Layer 4 of a small transformer language model trained on English Wikipedia (12 layers, counted from 0, width 128).
Take only the direct path to the model's output, skipping the later layers: a vector added to the residual stream pushes a token's score in proportion to its dot product with that token's output vector.

Output vectors of the tokens that the questions are about. A number n stands for (n - 128) times 0.0066.
"age": 166, 136, 75, 122, 120, 93, 106, 40, 177, 152, 132, 104, 67, 172, 151, 148, 162, 129, 190, 195, 186, 214, 94, 98, 109, 141, 147, 105, 81, 92, 100, 212, 134, 158, 126, 190, 102, 146, 151, 53, 86, 145, 110, 150, 147, 144, 43, 119, 147, 89, 157, 62, 167, 130, 90, 101, 157, 105, 54, 141, 143, 129, 151, 161, 110, 94, 151, 97, 139, 101, 74, 199, 69, 142, 110, 48, 139, 131, 148, 113, 100, 141, 150, 87, 58, 153, 171, 152, 131, 86, 129, 115, 104, 135, 101, 131, 82, 181, 103, 47, 56, 182, 99, 222, 151, 144, 194, 149, 129, 116, 135, 127, 180, 131, 168, 104, 181, 110, 187, 98, 160, 105, 138, 110, 144, 110, 157, 168
"ame": 114, 188, 139, 186, 109, 138, 99, 106, 149, 200, 186, 175, 162, 100, 157, 140, 96, 109, 92, 138, 103, 200, 170, 108, 131, 124, 157, 114, 119, 98, 135, 220, 194, 171, 76, 124, 94, 158, 100, 149, 60, 145, 130, 140, 89, 115, 134, 161, 143, 186, 128, 164, 178, 86, 121, 58, 177, 74, 35, 110, 123, 94, 124, 92, 98, 62, 99, 58, 130, 154, 93, 73, 148, 166, 105, 137, 123, 75, 149, 150, 30, 64, 143, 109, 132, 81, 130, 178, 22, 131, 119, 166, 171, 84, 149, 145, 94, 157, 110, 98, 157, 193, 122, 191, 199, 58, 152, 157, 129, 117, 143, 131, 204, 131, 140, 121, 89, 109, 87, 95, 192, 156, 160, 142, 107, 131, 136, 110
">": 71, 161, 151, 177, 142, 107, 129, 82, 121, 115, 118, 130, 117, 138, 103, 200, 91, 83, 139, 112, 126, 138, 194, 103, 92, 177, 102, 110, 158, 87, 59, 230, 198, 114, 145, 136, 113, 147, 141, 109, 138, 92, 94, 82, 142, 155, 118, 155, 128, 111, 129, 125, 123, 154, 156, 119, 154, 94, 90, 178, 175, 141, 83, 144, 107, 89, 104, 192, 147, 109, 98, 100, 139, 125, 136, 108, 128, 114, 190, 165, 159, 137, 152, 132, 118, 133, 148, 177, 105, 158, 114, 143, 155, 104, 100, 66, 103, 140, 162, 173, 138, 103, 102, 87, 144, 149, 150, 152, 85, 118, 127, 129, 135, 159, 100, 143, 135, 79, 112, 103, 126, 60, 126, 122, 152, 125, 121, 127
"ig": 147, 124, 70, 117, 126, 92, 167, 142, 144, 113, 105, 169, 145, 75, 187, 136, 197, 150, 135, 154, 102, 57, 147, 119, 67, 95, 105, 138, 149, 108, 114, 198, 133, 118, 156, 101, 146, 131, 181, 118, 117, 198, 144, 76, 103, 103, 131, 60, 117, 186, 160, 108, 92, 113, 148, 105, 163, 76, 148, 119, 142, 92, 121, 105, 122, 94, 102, 88, 116, 140, 174, 105, 148, 163, 111, 116, 149, 167, 146, 133, 130, 129, 139, 109, 111, 180, 145, 81, 73, 127, 111, 128, 73, 205, 168, 135, 145, 72, 148, 146, 137, 156, 165, 145, 141, 120, 104, 77, 140, 126, 177, 134, 216, 127, 110, 126, 159, 129, 71, 125, 192, 119, 76, 151, 122, 120, 76, 108
":": 109, 103, 95, 140, 103, 129, 201, 161, 163, 193, 100, 136, 97, 135, 137, 173, 86, 110, 96, 127, 181, 146, 168, 153, 160, 117, 107, 157, 175, 114, 73, 92, 167, 156, 90, 143, 122, 133, 91, 142, 142, 90, 124, 111, 184, 147, 107, 118, 165, 177, 112, 151, 76, 167, 170, 116, 94, 79, 167, 164, 129, 165, 113, 157, 107, 103, 118, 115, 130, 90, 109, 183, 153, 137, 92, 90, 143, 147, 136, 140, 115, 105, 103, 138, 136, 86, 112, 137, 86, 137, 132, 102, 97, 122, 140, 147, 81, 94, 115, 140, 121, 105, 140, 73, 93, 107, 130, 42, 124, 117, 180, 127, 89, 207, 144, 149, 157, 123, 134, 142, 116, 96, 112, 126, 149, 159, 142, 164
"ical": 141, 139, 146, 217, 122, 77, 177, 65, 147, 116, 99, 99, 189, 121, 52, 86, 112, 155, 203, 93, 120, 100, 141, 149, 113, 165, 203, 127, 108, 84, 169, 127, 180, 179, 97, 155, 114, 141, 134, 72, 50, 144, 51, 150, 193, 114, 105, 79, 204, 42, 148, 96, 141, 80, 158, 53, 186, 113, 105, 130, 139, 130, 114, 131, 163, 117, 156, 129, 135, 166, 74, 126, 189, 86, 171, 96, 136, 116, 144, 138, 81, 175, 153, 112, 156, 151, 133, 181, 114, 93, 122, 114, 174, 166, 153, 54, 182, 178, 122, 114, 139, 37, 118, 142, 97, 204, 84, 224, 74, 163, 97, 135, 134, 190, 146, 128, 79, 91, 151, 136, 155, 64, 116, 76, 167, 119, 57, 107
"up": 182, 118, 120, 110, 108, 92, 85, 140, 175, 97, 127, 167, 122, 54, 137, 120, 81, 110, 184, 131, 115, 115, 104, 102, 135, 101, 86, 100, 211, 170, 181, 123, 149, 183, 183, 82, 128, 154, 159, 193, 113, 140, 154, 164, 102, 107, 123, 145, 115, 166, 125, 105, 111, 150, 165, 113, 146, 142, 72, 116, 150, 74, 144, 156, 135, 53, 77, 178, 120, 166, 90, 133, 75, 124, 99, 103, 99, 97, 158, 176, 130, 88, 190, 114, 148, 179, 174, 166, 126, 97, 115, 133, 125, 67, 99, 53, 83, 108, 136, 167, 148, 209, 123, 81, 155, 86, 168, 139, 173, 131, 49, 129, 177, 120, 96, 184, 184, 146, 93, 127, 145, 139, 89, 98, 160, 156, 97, 75
"am": 134, 85, 103, 152, 101, 99, 90, 158, 173, 148, 151, 156, 49, 106, 148, 158, 201, 129, 75, 117, 136, 188, 158, 153, 93, 100, 150, 120, 126, 169, 109, 99, 117, 151, 183, 102, 101, 185, 139, 103, 91, 110, 148, 164, 108, 114, 192, 169, 131, 108, 166, 121, 170, 68, 100, 112, 126, 69, 127, 108, 122, 55, 135, 138, 175, 41, 134, 129, 125, 149, 151, 82, 132, 101, 159, 77, 112, 84, 148, 112, 138, 87, 82, 156, 136, 133, 132, 179, 81, 143, 140, 104, 100, 108, 107, 115, 130, 141, 129, 165, 188, 159, 101, 141, 197, 115, 132, 138, 144, 180, 133, 137, 187, 120, 129, 127, 137, 113, 87, 90, 100, 176, 118, 157, 133, 121, 94, 143
"end": 105, 205, 134, 162, 138, 88, 117, 102, 130, 140, 107, 101, 107, 102, 137, 166, 126, 164, 143, 126, 95, 164, 184, 65, 170, 109, 110, 156, 155, 100, 149, 119, 198, 158, 176, 133, 70, 95, 180, 100, 89, 141, 180, 170, 132, 59, 94, 107, 176, 185, 77, 126, 111, 160, 160, 73, 157, 156, 124, 151, 121, 156, 118, 129, 171, 159, 155, 101, 145, 85, 85, 60, 132, 121, 166, 211, 159, 126, 112, 186, 93, 99, 145, 125, 125, 151, 142, 87, 89, 136, 96, 80, 88, 93, 100, 108, 125, 118, 127, 119, 147, 132, 155, 153, 148, 186, 145, 50, 161, 113, 78, 148, 177, 207, 144, 95, 165, 143, 131, 65, 76, 123, 79, 141, 117, 111, 121, 17
"se": 141, 159, 201, 126, 171, 103, 154, 96, 122, 104, 107, 121, 126, 70, 102, 91, 164, 144, 159, 116, 68, 139, 147, 91, 132, 220, 191, 155, 142, 172, 114, 189, 119, 154, 67, 85, 106, 116, 116, 141, 149, 139, 89, 118, 156, 137, 140, 155, 143, 185, 171, 138, 124, 158, 116, 105, 117, 89, 7, 216, 86, 162, 97, 148, 161, 156, 120, 136, 118, 72, 102, 134, 42, 167, 176, 122, 120, 128, 163, 138, 92, 95, 129, 26, 132, 93, 107, 229, 136, 123, 124, 122, 203, 117, 127, 113, 126, 90, 125, 116, 121, 64, 176, 152, 102, 174, 135, 130, 140, 92, 63, 153, 126, 156, 127, 96, 78, 96, 108, 126, 115, 174, 169, 113, 141, 115, 118, 161
"ill": 136, 126, 123, 70, 94, 121, 107, 102, 123, 119, 115, 77, 84, 122, 173, 169, 79, 149, 168, 132, 100, 131, 108, 162, 84, 154, 122, 91, 218, 93, 123, 147, 156, 122, 147, 186, 117, 105, 187, 117, 84, 183, 160, 103, 110, 131, 154, 103, 149, 154, 84, 58, 52, 64, 152, 106, 151, 86, 134, 140, 168, 117, 172, 156, 162, 104, 112, 192, 138, 208, 95, 118, 127, 139, 192, 141, 141, 95, 101, 69, 162, 143, 174, 123, 104, 133, 89, 124, 141, 194, 110, 120, 93, 177, 124, 57, 94, 134, 137, 121, 110, 121, 160, 190, 136, 161, 111, 127, 110, 142, 117, 128, 176, 107, 140, 127, 153, 134, 121, 134, 79, 118, 79, 177, 179, 107, 95, 132
"l": 146, 100, 142, 122, 121, 159, 127, 139, 85, 125, 79, 142, 76, 136, 185, 110, 98, 172, 107, 127, 131, 147, 177, 138, 164, 99, 139, 134, 97, 110, 99, 123, 116, 159, 96, 141, 100, 171, 124, 79, 126, 187, 127, 124, 156, 110, 162, 151, 111, 179, 178, 104, 161, 92, 93, 114, 126, 219, 102, 96, 162, 124, 67, 112, 136, 90, 102, 135, 147, 72, 155, 93, 116, 117, 184, 86, 86, 159, 109, 104, 82, 106, 130, 84, 171, 186, 113, 158, 141, 118, 152, 165, 87, 95, 146, 128, 91, 150, 113, 113, 141, 157, 212, 121, 133, 132, 127, 127, 154, 132, 73, 145, 71, 69, 138, 155, 153, 162, 118, 87, 88, 172, 113, 205, 137, 116, 156, 148
"ak": 130, 192, 95, 100, 128, 95, 139, 126, 138, 178, 121, 128, 103, 97, 176, 105, 148, 167, 162, 125, 170, 166, 144, 152, 138, 118, 147, 127, 62, 68, 143, 94, 137, 116, 199, 105, 143, 122, 109, 91, 103, 115, 161, 124, 81, 145, 90, 175, 168, 102, 127, 92, 191, 92, 117, 153, 40, 94, 96, 144, 96, 121, 130, 116, 125, 98, 119, 168, 163, 125, 138, 72, 156, 117, 126, 121, 223, 125, 89, 155, 130, 60, 161, 59, 128, 137, 104, 122, 123, 145, 132, 89, 164, 171, 140, 129, 109, 118, 100, 171, 130, 167, 149, 93, 119, 162, 103, 95, 182, 146, 142, 118, 211, 129, 117, 159, 154, 149, 135, 128, 113, 77, 138, 68, 143, 123, 156, 93

Each question shows what one neuron of this layer's MLP adds at an activation of 1. A number n stands for (n - 128) times 0.0023.

n55: 129, 120, 100, 124, 146, 143, 123, 113, 120, 126, 120, 137, 158, 121, 104, 93, 136, 83, 172, 154, 155, 125, 161, 120, 145, 113, 75, 126, 122, 124, 107, 113, 73, 105, 153, 121, 133, 84, 129, 141, 145, 125, 137, 94, 99, 147, 149, 124, 122, 122, 159, 132, 135, 97, 135, 137, 154, 120, 113, 124, 103, 157, 134, 185, 117, 112, 116, 138, 110, 94, 95, 128, 120, 120, 177, 158, 160, 140, 91, 124, 127, 136, 116, 141, 176, 136, 127, 138, 134, 156, 142, 137, 129, 110, 166, 158, 100, 153, 129, 124, 145, 125, 127, 117, 118, 154, 101, 116, 127, 113, 97, 90, 141, 141, 121, 119, 114, 127, 111, 138, 161, 138, 144, 133, 140, 90, 155, 131
Pushed up most: "ak"

n205: 130, 97, 124, 153, 126, 123, 148, 132, 129, 135, 129, 61, 128, 145, 160, 180, 156, 151, 128, 126, 144, 138, 94, 127, 136, 94, 78, 140, 112, 116, 103, 159, 140, 140, 129, 101, 120, 149, 156, 137, 99, 78, 121, 130, 122, 78, 114, 172, 109, 119, 86, 162, 119, 100, 157, 198, 127, 116, 82, 124, 132, 151, 142, 165, 87, 132, 87, 134, 112, 163, 145, 76, 161, 120, 116, 139, 128, 120, 171, 95, 117, 156, 107, 136, 99, 164, 91, 139, 134, 134, 113, 96, 151, 132, 141, 120, 130, 151, 98, 117, 155, 187, 161, 87, 137, 157, 108, 154, 141, 123, 131, 96, 142, 108, 128, 100, 99, 160, 138, 125, 110, 92, 150, 157, 134, 124, 164, 138
Pushed down most: "se"

n193: 97, 128, 114, 139, 165, 140, 128, 102, 154, 126, 134, 127, 155, 142, 101, 100, 137, 160, 135, 120, 132, 143, 147, 115, 127, 114, 115, 143, 99, 71, 129, 117, 118, 115, 68, 129, 131, 117, 121, 153, 188, 125, 164, 104, 113, 132, 153, 124, 96, 83, 125, 103, 98, 94, 134, 105, 159, 146, 130, 118, 124, 168, 76, 140, 154, 148, 129, 135, 99, 125, 143, 144, 149, 176, 148, 163, 127, 112, 145, 122, 179, 108, 101, 153, 135, 134, 97, 168, 174, 140, 143, 138, 125, 137, 143, 102, 124, 115, 94, 131, 134, 112, 118, 85, 148, 137, 155, 108, 121, 103, 115, 135, 138, 130, 125, 152, 129, 97, 122, 134, 146, 125, 105, 145, 104, 166, 118, 124
Pushed up most: ">"

n68: 117, 103, 128, 106, 142, 144, 129, 149, 166, 115, 116, 122, 107, 124, 135, 130, 106, 135, 131, 131, 148, 99, 123, 123, 136, 143, 110, 121, 112, 143, 129, 129, 131, 158, 118, 88, 166, 114, 115, 109, 97, 131, 132, 136, 123, 100, 115, 124, 148, 115, 172, 128, 143, 136, 112, 131, 107, 153, 117, 147, 146, 102, 146, 135, 140, 127, 145, 148, 126, 120, 165, 119, 136, 131, 125, 145, 125, 141, 113, 116, 126, 144, 136, 141, 141, 119, 164, 111, 131, 118, 159, 140, 124, 83, 144, 103, 107, 120, 96, 118, 137, 85, 133, 107, 154, 111, 123, 105, 161, 119, 144, 131, 153, 115, 104, 119, 146, 132, 120, 128, 104, 155, 118, 141, 137, 146, 133, 147
Pushed up most: "l"

n135: 140, 115, 125, 146, 142, 148, 160, 118, 177, 105, 107, 122, 168, 99, 121, 132, 164, 117, 112, 126, 116, 129, 131, 119, 136, 142, 110, 102, 97, 124, 104, 92, 97, 94, 110, 99, 141, 131, 178, 114, 181, 121, 139, 107, 125, 144, 83, 196, 125, 129, 126, 149, 136, 110, 95, 138, 163, 127, 135, 127, 158, 132, 124, 145, 94, 129, 109, 149, 126, 147, 100, 117, 101, 129, 136, 126, 133, 112, 155, 105, 131, 145, 133, 181, 160, 119, 99, 159, 149, 119, 130, 90, 113, 108, 121, 71, 123, 114, 101, 148, 117, 154, 117, 153, 130, 135, 128, 155, 130, 113, 142, 103, 134, 180, 144, 141, 116, 150, 119, 120, 132, 105, 177, 96, 122, 127, 116, 136
Pushed up most: ">"

n240: 140, 173, 127, 148, 127, 124, 150, 143, 126, 184, 102, 125, 139, 139, 143, 89, 142, 118, 114, 133, 116, 140, 109, 123, 138, 107, 99, 110, 125, 157, 129, 135, 94, 118, 149, 132, 128, 148, 126, 130, 109, 132, 143, 108, 134, 150, 140, 143, 136, 121, 182, 117, 105, 133, 102, 121, 148, 153, 154, 93, 117, 102, 159, 95, 136, 115, 81, 142, 111, 117, 156, 107, 111, 101, 149, 139, 134, 119, 125, 119, 101, 142, 134, 118, 107, 125, 131, 91, 153, 110, 137, 155, 139, 124, 123, 132, 184, 117, 135, 98, 150, 96, 80, 145, 120, 106, 123, 163, 150, 131, 151, 108, 109, 66, 154, 138, 146, 132, 115, 105, 127, 143, 124, 140, 139, 124, 130, 148
Which two tokens does it push up most, strongest first? "l", "am"

n70: 99, 102, 120, 171, 105, 129, 120, 130, 115, 92, 134, 107, 104, 124, 95, 153, 101, 129, 132, 148, 136, 122, 169, 135, 146, 146, 154, 159, 96, 104, 131, 129, 122, 156, 64, 92, 128, 130, 119, 116, 143, 131, 142, 126, 124, 148, 162, 147, 139, 113, 121, 154, 169, 144, 123, 136, 142, 59, 157, 121, 167, 163, 96, 148, 126, 128, 127, 136, 134, 161, 126, 113, 117, 113, 73, 177, 135, 139, 114, 145, 113, 95, 131, 156, 139, 139, 136, 130, 168, 130, 92, 136, 143, 125, 122, 121, 114, 129, 129, 138, 129, 100, 118, 105, 74, 147, 136, 91, 112, 125, 145, 150, 104, 109, 132, 128, 138, 99, 175, 141, 111, 125, 118, 124, 111, 183, 149, 107
Which two tokens does it push up most, strongest first? ":", ">"

n13: 145, 169, 146, 100, 140, 111, 185, 136, 142, 148, 165, 147, 152, 65, 133, 97, 150, 129, 127, 125, 138, 142, 129, 159, 137, 90, 173, 151, 105, 146, 130, 140, 130, 153, 109, 138, 144, 117, 165, 126, 115, 158, 139, 132, 123, 111, 120, 118, 113, 69, 156, 86, 118, 131, 138, 104, 162, 117, 145, 116, 96, 110, 119, 182, 77, 154, 137, 133, 139, 104, 138, 91, 140, 151, 111, 151, 132, 138, 120, 155, 140, 100, 169, 96, 95, 178, 136, 77, 112, 138, 155, 161, 129, 136, 158, 118, 86, 103, 137, 105, 108, 149, 88, 116, 112, 176, 139, 91, 90, 108, 94, 146, 110, 111, 97, 162, 100, 136, 126, 90, 146, 112, 90, 90, 144, 154, 111, 155
Which three tokens does it push up most, strongest first? "ig", "ak", "ical"

n249: 159, 132, 65, 170, 147, 83, 132, 124, 119, 130, 112, 130, 120, 96, 164, 144, 150, 179, 104, 155, 127, 108, 104, 113, 73, 70, 101, 144, 174, 135, 100, 105, 109, 59, 114, 91, 85, 112, 135, 139, 158, 114, 175, 134, 128, 122, 92, 140, 77, 123, 89, 187, 154, 91, 85, 125, 139, 166, 102, 135, 120, 134, 141, 150, 109, 118, 112, 152, 153, 130, 143, 103, 95, 116, 102, 188, 170, 109, 153, 151, 164, 113, 120, 80, 181, 102, 88, 169, 165, 145, 116, 118, 158, 104, 156, 177, 113, 137, 143, 125, 135, 131, 139, 136, 107, 140, 164, 165, 147, 110, 110, 152, 161, 146, 114, 79, 162, 167, 126, 190, 118, 96, 136, 172, 124, 68, 103, 116
Pushed down most: "ical"

n156: 117, 137, 163, 130, 122, 112, 141, 133, 121, 106, 123, 102, 110, 170, 126, 111, 97, 104, 102, 122, 142, 108, 135, 120, 89, 170, 141, 111, 160, 126, 133, 95, 145, 95, 109, 105, 133, 126, 142, 134, 157, 101, 114, 131, 135, 103, 147, 138, 141, 141, 155, 126, 103, 164, 115, 151, 129, 122, 137, 148, 123, 170, 130, 166, 107, 132, 133, 92, 130, 124, 125, 62, 125, 119, 173, 120, 138, 143, 83, 100, 127, 128, 124, 144, 180, 166, 86, 121, 166, 136, 91, 117, 152, 96, 106, 140, 83, 141, 166, 133, 125, 172, 102, 133, 108, 130, 150, 138, 120, 119, 131, 159, 98, 114, 111, 158, 69, 176, 156, 151, 89, 138, 141, 162, 116, 155, 118, 138
Pushed up most: "l"

n118: 150, 115, 89, 137, 123, 104, 112, 139, 120, 129, 128, 163, 100, 132, 97, 145, 151, 118, 128, 105, 129, 104, 108, 90, 147, 122, 117, 124, 109, 138, 121, 133, 160, 161, 118, 103, 121, 124, 119, 149, 110, 101, 155, 161, 119, 87, 117, 145, 112, 154, 128, 189, 108, 160, 154, 143, 132, 140, 98, 124, 132, 186, 184, 124, 146, 102, 120, 167, 138, 100, 137, 126, 120, 129, 101, 116, 121, 95, 158, 117, 119, 175, 68, 147, 156, 129, 130, 139, 124, 120, 55, 86, 152, 157, 171, 83, 100, 134, 141, 149, 177, 130, 132, 136, 124, 103, 179, 132, 95, 143, 61, 154, 150, 108, 141, 108, 152, 143, 136, 137, 116, 133, 119, 111, 116, 154, 59, 154
Which two tokens does it push up most, strongest first? "up", "am"

n51: 166, 137, 143, 159, 132, 127, 120, 169, 125, 157, 92, 93, 109, 69, 105, 137, 156, 150, 139, 118, 85, 143, 104, 134, 167, 116, 106, 154, 70, 115, 137, 113, 142, 164, 106, 101, 127, 139, 132, 118, 132, 78, 128, 113, 131, 151, 154, 126, 123, 109, 133, 115, 120, 151, 173, 139, 103, 93, 120, 111, 79, 144, 163, 143, 122, 114, 136, 121, 143, 112, 143, 95, 136, 102, 103, 170, 106, 161, 102, 159, 131, 169, 126, 149, 155, 98, 138, 171, 107, 143, 135, 95, 115, 133, 139, 62, 159, 100, 118, 137, 126, 183, 134, 110, 119, 124, 118, 110, 174, 122, 137, 175, 136, 94, 124, 176, 134, 108, 106, 145, 133, 129, 120, 134, 106, 130, 122, 133
Pushed up most: "ak"

n231: 119, 124, 113, 139, 84, 149, 105, 143, 145, 88, 90, 144, 136, 117, 142, 137, 130, 165, 150, 110, 135, 108, 136, 144, 162, 122, 169, 146, 129, 149, 148, 151, 120, 157, 163, 101, 125, 114, 136, 127, 107, 155, 135, 99, 123, 116, 113, 199, 136, 171, 116, 146, 118, 126, 100, 116, 135, 87, 108, 159, 95, 129, 119, 104, 80, 136, 95, 112, 153, 167, 121, 124, 137, 99, 123, 115, 107, 116, 117, 96, 85, 104, 145, 138, 150, 106, 157, 170, 134, 152, 123, 127, 139, 129, 152, 92, 124, 140, 115, 103, 149, 129, 99, 124, 124, 127, 110, 160, 138, 137, 101, 130, 123, 144, 160, 162, 144, 109, 114, 127, 89, 156, 135, 124, 140, 136, 104, 128
Which three tokens does it push up most, strongest first? "ame", "up", "se"

n244: 80, 183, 190, 122, 126, 99, 153, 104, 109, 149, 188, 145, 158, 131, 120, 121, 124, 130, 105, 83, 63, 136, 129, 98, 107, 71, 52, 138, 117, 91, 162, 129, 163, 96, 152, 106, 143, 143, 132, 117, 118, 158, 150, 89, 103, 167, 130, 141, 110, 134, 129, 119, 155, 117, 173, 162, 154, 91, 123, 95, 121, 109, 118, 134, 162, 145, 107, 131, 130, 133, 136, 117, 151, 160, 110, 111, 115, 121, 81, 155, 149, 117, 123, 121, 79, 123, 119, 135, 114, 140, 148, 127, 139, 140, 126, 92, 160, 134, 171, 78, 127, 118, 160, 136, 134, 158, 122, 104, 90, 99, 122, 129, 120, 128, 173, 143, 143, 122, 168, 144, 130, 128, 129, 116, 90, 139, 174, 157
Pushed up most: "ame"

n147: 92, 139, 181, 129, 123, 116, 141, 101, 107, 121, 166, 144, 174, 140, 56, 107, 120, 107, 170, 80, 73, 110, 90, 96, 103, 142, 136, 129, 124, 123, 146, 102, 140, 108, 137, 126, 142, 128, 122, 127, 143, 158, 111, 106, 158, 151, 128, 129, 121, 160, 138, 150, 118, 117, 128, 101, 131, 159, 133, 149, 147, 161, 118, 160, 83, 115, 150, 98, 127, 149, 101, 141, 142, 85, 82, 140, 129, 140, 117, 142, 140, 182, 134, 147, 140, 117, 103, 160, 102, 134, 126, 151, 156, 109, 139, 107, 120, 141, 116, 146, 142, 106, 154, 119, 162, 146, 96, 115, 174, 116, 158, 190, 108, 112, 164, 161, 140, 104, 109, 107, 84, 91, 150, 99, 146, 112, 114, 91
Pushed up most: "ical"

n75: 151, 98, 128, 152, 138, 103, 135, 149, 116, 138, 137, 140, 97, 135, 178, 151, 100, 134, 126, 119, 96, 97, 157, 134, 141, 124, 140, 145, 104, 105, 164, 138, 152, 140, 131, 151, 159, 114, 99, 96, 90, 116, 135, 122, 135, 125, 132, 108, 127, 104, 129, 89, 145, 129, 149, 117, 145, 92, 144, 107, 115, 116, 120, 151, 97, 203, 119, 157, 104, 127, 99, 143, 136, 103, 149, 95, 112, 116, 126, 123, 119, 125, 130, 147, 104, 180, 124, 121, 152, 136, 124, 131, 121, 135, 79, 110, 88, 119, 161, 135, 124, 96, 122, 111, 129, 153, 145, 120, 118, 181, 92, 173, 112, 123, 182, 163, 103, 118, 140, 125, 157, 131, 162, 104, 99, 129, 115, 148
Pushed up most: "ical"

n238: 135, 145, 136, 108, 83, 84, 116, 112, 189, 136, 116, 84, 95, 157, 81, 74, 110, 124, 137, 129, 127, 156, 174, 146, 154, 145, 142, 160, 133, 101, 159, 127, 154, 120, 121, 111, 146, 117, 98, 88, 166, 121, 79, 84, 170, 101, 159, 136, 145, 141, 117, 94, 137, 105, 175, 107, 146, 113, 151, 117, 142, 186, 153, 173, 146, 118, 98, 135, 102, 129, 96, 90, 119, 104, 153, 148, 150, 168, 138, 142, 73, 70, 94, 145, 149, 159, 132, 65, 156, 137, 113, 158, 112, 120, 139, 158, 166, 175, 133, 125, 132, 116, 145, 180, 120, 99, 128, 142, 95, 129, 98, 148, 155, 113, 130, 104, 128, 90, 98, 93, 125, 125, 130, 131, 156, 158, 132, 121
Pushed down most: "up"

n133: 118, 129, 140, 65, 147, 166, 154, 132, 122, 108, 154, 151, 99, 131, 160, 119, 129, 132, 121, 143, 133, 188, 136, 162, 118, 158, 101, 148, 134, 164, 111, 124, 97, 110, 130, 129, 101, 152, 122, 127, 124, 108, 156, 108, 186, 108, 116, 77, 155, 148, 134, 100, 156, 116, 120, 113, 122, 136, 151, 92, 116, 146, 131, 87, 151, 137, 112, 201, 85, 178, 110, 134, 119, 170, 83, 109, 120, 137, 122, 126, 114, 135, 116, 140, 121, 150, 159, 97, 98, 113, 136, 145, 138, 65, 134, 116, 151, 134, 130, 116, 162, 167, 111, 113, 120, 103, 128, 115, 92, 155, 71, 95, 149, 100, 151, 103, 133, 127, 131, 142, 123, 139, 134, 129, 109, 132, 122, 144
Pushed down most: "ical"

n150: 118, 154, 112, 134, 105, 133, 184, 183, 151, 105, 92, 134, 112, 128, 136, 94, 119, 114, 147, 96, 141, 170, 99, 115, 109, 145, 120, 147, 137, 151, 114, 123, 117, 117, 147, 138, 124, 98, 124, 102, 135, 142, 106, 115, 134, 109, 132, 102, 174, 58, 119, 150, 97, 136, 119, 132, 121, 125, 160, 110, 139, 165, 74, 154, 110, 115, 123, 105, 121, 107, 121, 148, 123, 120, 157, 123, 133, 186, 98, 147, 126, 131, 195, 145, 123, 167, 123, 143, 159, 144, 83, 125, 146, 146, 101, 97, 113, 158, 115, 88, 115, 99, 135, 117, 136, 101, 89, 118, 131, 156, 155, 105, 147, 151, 131, 124, 140, 136, 121, 119, 157, 125, 114, 132, 129, 112, 157, 153
Which three tokens does it push up most, strongest first? "ical", ":", "age"

n201: 99, 151, 143, 152, 110, 88, 134, 147, 154, 127, 129, 139, 129, 129, 120, 149, 156, 94, 140, 146, 83, 91, 108, 171, 100, 150, 126, 129, 114, 140, 106, 131, 119, 90, 135, 119, 124, 166, 111, 122, 133, 116, 112, 131, 151, 134, 143, 115, 91, 102, 138, 108, 187, 148, 113, 127, 128, 138, 136, 122, 166, 121, 143, 120, 129, 148, 137, 129, 72, 145, 90, 102, 170, 110, 177, 112, 84, 125, 137, 135, 152, 133, 139, 140, 144, 64, 176, 128, 120, 127, 142, 148, 107, 147, 157, 125, 120, 97, 105, 170, 147, 127, 140, 180, 155, 112, 118, 136, 170, 117, 111, 132, 112, 106, 147, 93, 104, 150, 95, 136, 136, 133, 113, 100, 103, 109, 153, 128
Pushed up most: "am"

n103: 81, 115, 107, 134, 140, 133, 127, 102, 172, 113, 162, 131, 125, 108, 157, 92, 162, 145, 109, 135, 137, 106, 152, 137, 128, 159, 118, 92, 130, 140, 182, 129, 108, 167, 87, 135, 109, 123, 153, 109, 119, 126, 113, 113, 137, 150, 158, 124, 114, 132, 121, 138, 129, 120, 127, 110, 115, 106, 132, 154, 111, 113, 101, 160, 119, 152, 143, 116, 90, 97, 123, 107, 111, 120, 151, 156, 107, 123, 165, 107, 147, 120, 114, 140, 151, 103, 96, 92, 122, 125, 72, 149, 121, 81, 136, 152, 135, 125, 129, 144, 149, 166, 123, 117, 155, 117, 125, 119, 128, 129, 143, 110, 145, 144, 121, 111, 59, 105, 116, 132, 172, 183, 158, 187, 119, 134, 143, 144
Pushed up most: "ame"

n114: 101, 146, 114, 125, 129, 153, 146, 93, 109, 150, 146, 134, 106, 128, 131, 176, 108, 125, 158, 131, 163, 142, 129, 138, 88, 131, 143, 144, 140, 127, 147, 127, 78, 93, 119, 162, 111, 102, 127, 133, 107, 117, 109, 150, 119, 134, 133, 86, 168, 144, 131, 105, 81, 137, 145, 112, 117, 118, 129, 87, 145, 165, 133, 111, 152, 113, 156, 138, 137, 133, 116, 123, 111, 133, 146, 111, 117, 140, 132, 128, 115, 113, 87, 137, 133, 141, 136, 106, 85, 137, 189, 154, 127, 147, 72, 165, 118, 143, 115, 144, 138, 110, 108, 141, 113, 156, 158, 142, 131, 151, 116, 97, 130, 98, 139, 117, 136, 162, 154, 77, 157, 166, 111, 76, 105, 119, 141, 137
Which two tokens does it push up most, strongest first? "age", "ill"

n84: 149, 198, 163, 140, 93, 78, 119, 117, 120, 161, 165, 104, 207, 120, 152, 109, 116, 133, 116, 69, 105, 161, 153, 130, 143, 126, 117, 78, 157, 160, 121, 146, 132, 150, 123, 156, 137, 97, 88, 133, 133, 150, 103, 101, 115, 150, 118, 183, 103, 115, 120, 165, 134, 187, 124, 134, 121, 123, 138, 190, 140, 61, 176, 101, 128, 86, 107, 145, 171, 108, 130, 111, 177, 136, 104, 60, 105, 158, 143, 120, 120, 129, 152, 65, 98, 146, 126, 95, 71, 117, 125, 111, 151, 150, 139, 130, 109, 136, 138, 76, 123, 125, 158, 193, 128, 146, 90, 82, 93, 107, 74, 114, 176, 158, 109, 215, 137, 118, 158, 164, 119, 136, 83, 125, 140, 102, 127, 103
Pushed down most: "am"

n196: 115, 136, 66, 126, 149, 115, 126, 109, 119, 101, 105, 127, 129, 106, 138, 144, 176, 120, 146, 155, 136, 127, 100, 124, 130, 120, 106, 127, 135, 182, 115, 71, 136, 171, 173, 100, 149, 94, 132, 174, 130, 117, 151, 125, 102, 146, 130, 158, 92, 95, 133, 112, 112, 126, 149, 92, 150, 114, 144, 153, 61, 103, 125, 128, 131, 72, 160, 123, 123, 130, 135, 122, 117, 145, 111, 149, 163, 129, 91, 109, 150, 167, 137, 109, 109, 140, 109, 127, 110, 143, 120, 159, 124, 108, 151, 139, 71, 162, 92, 143, 205, 117, 183, 120, 100, 126, 147, 140, 106, 80, 113, 182, 148, 133, 125, 162, 130, 85, 159, 181, 129, 148, 115, 101, 122, 147, 114, 135
Pushed down most: "l"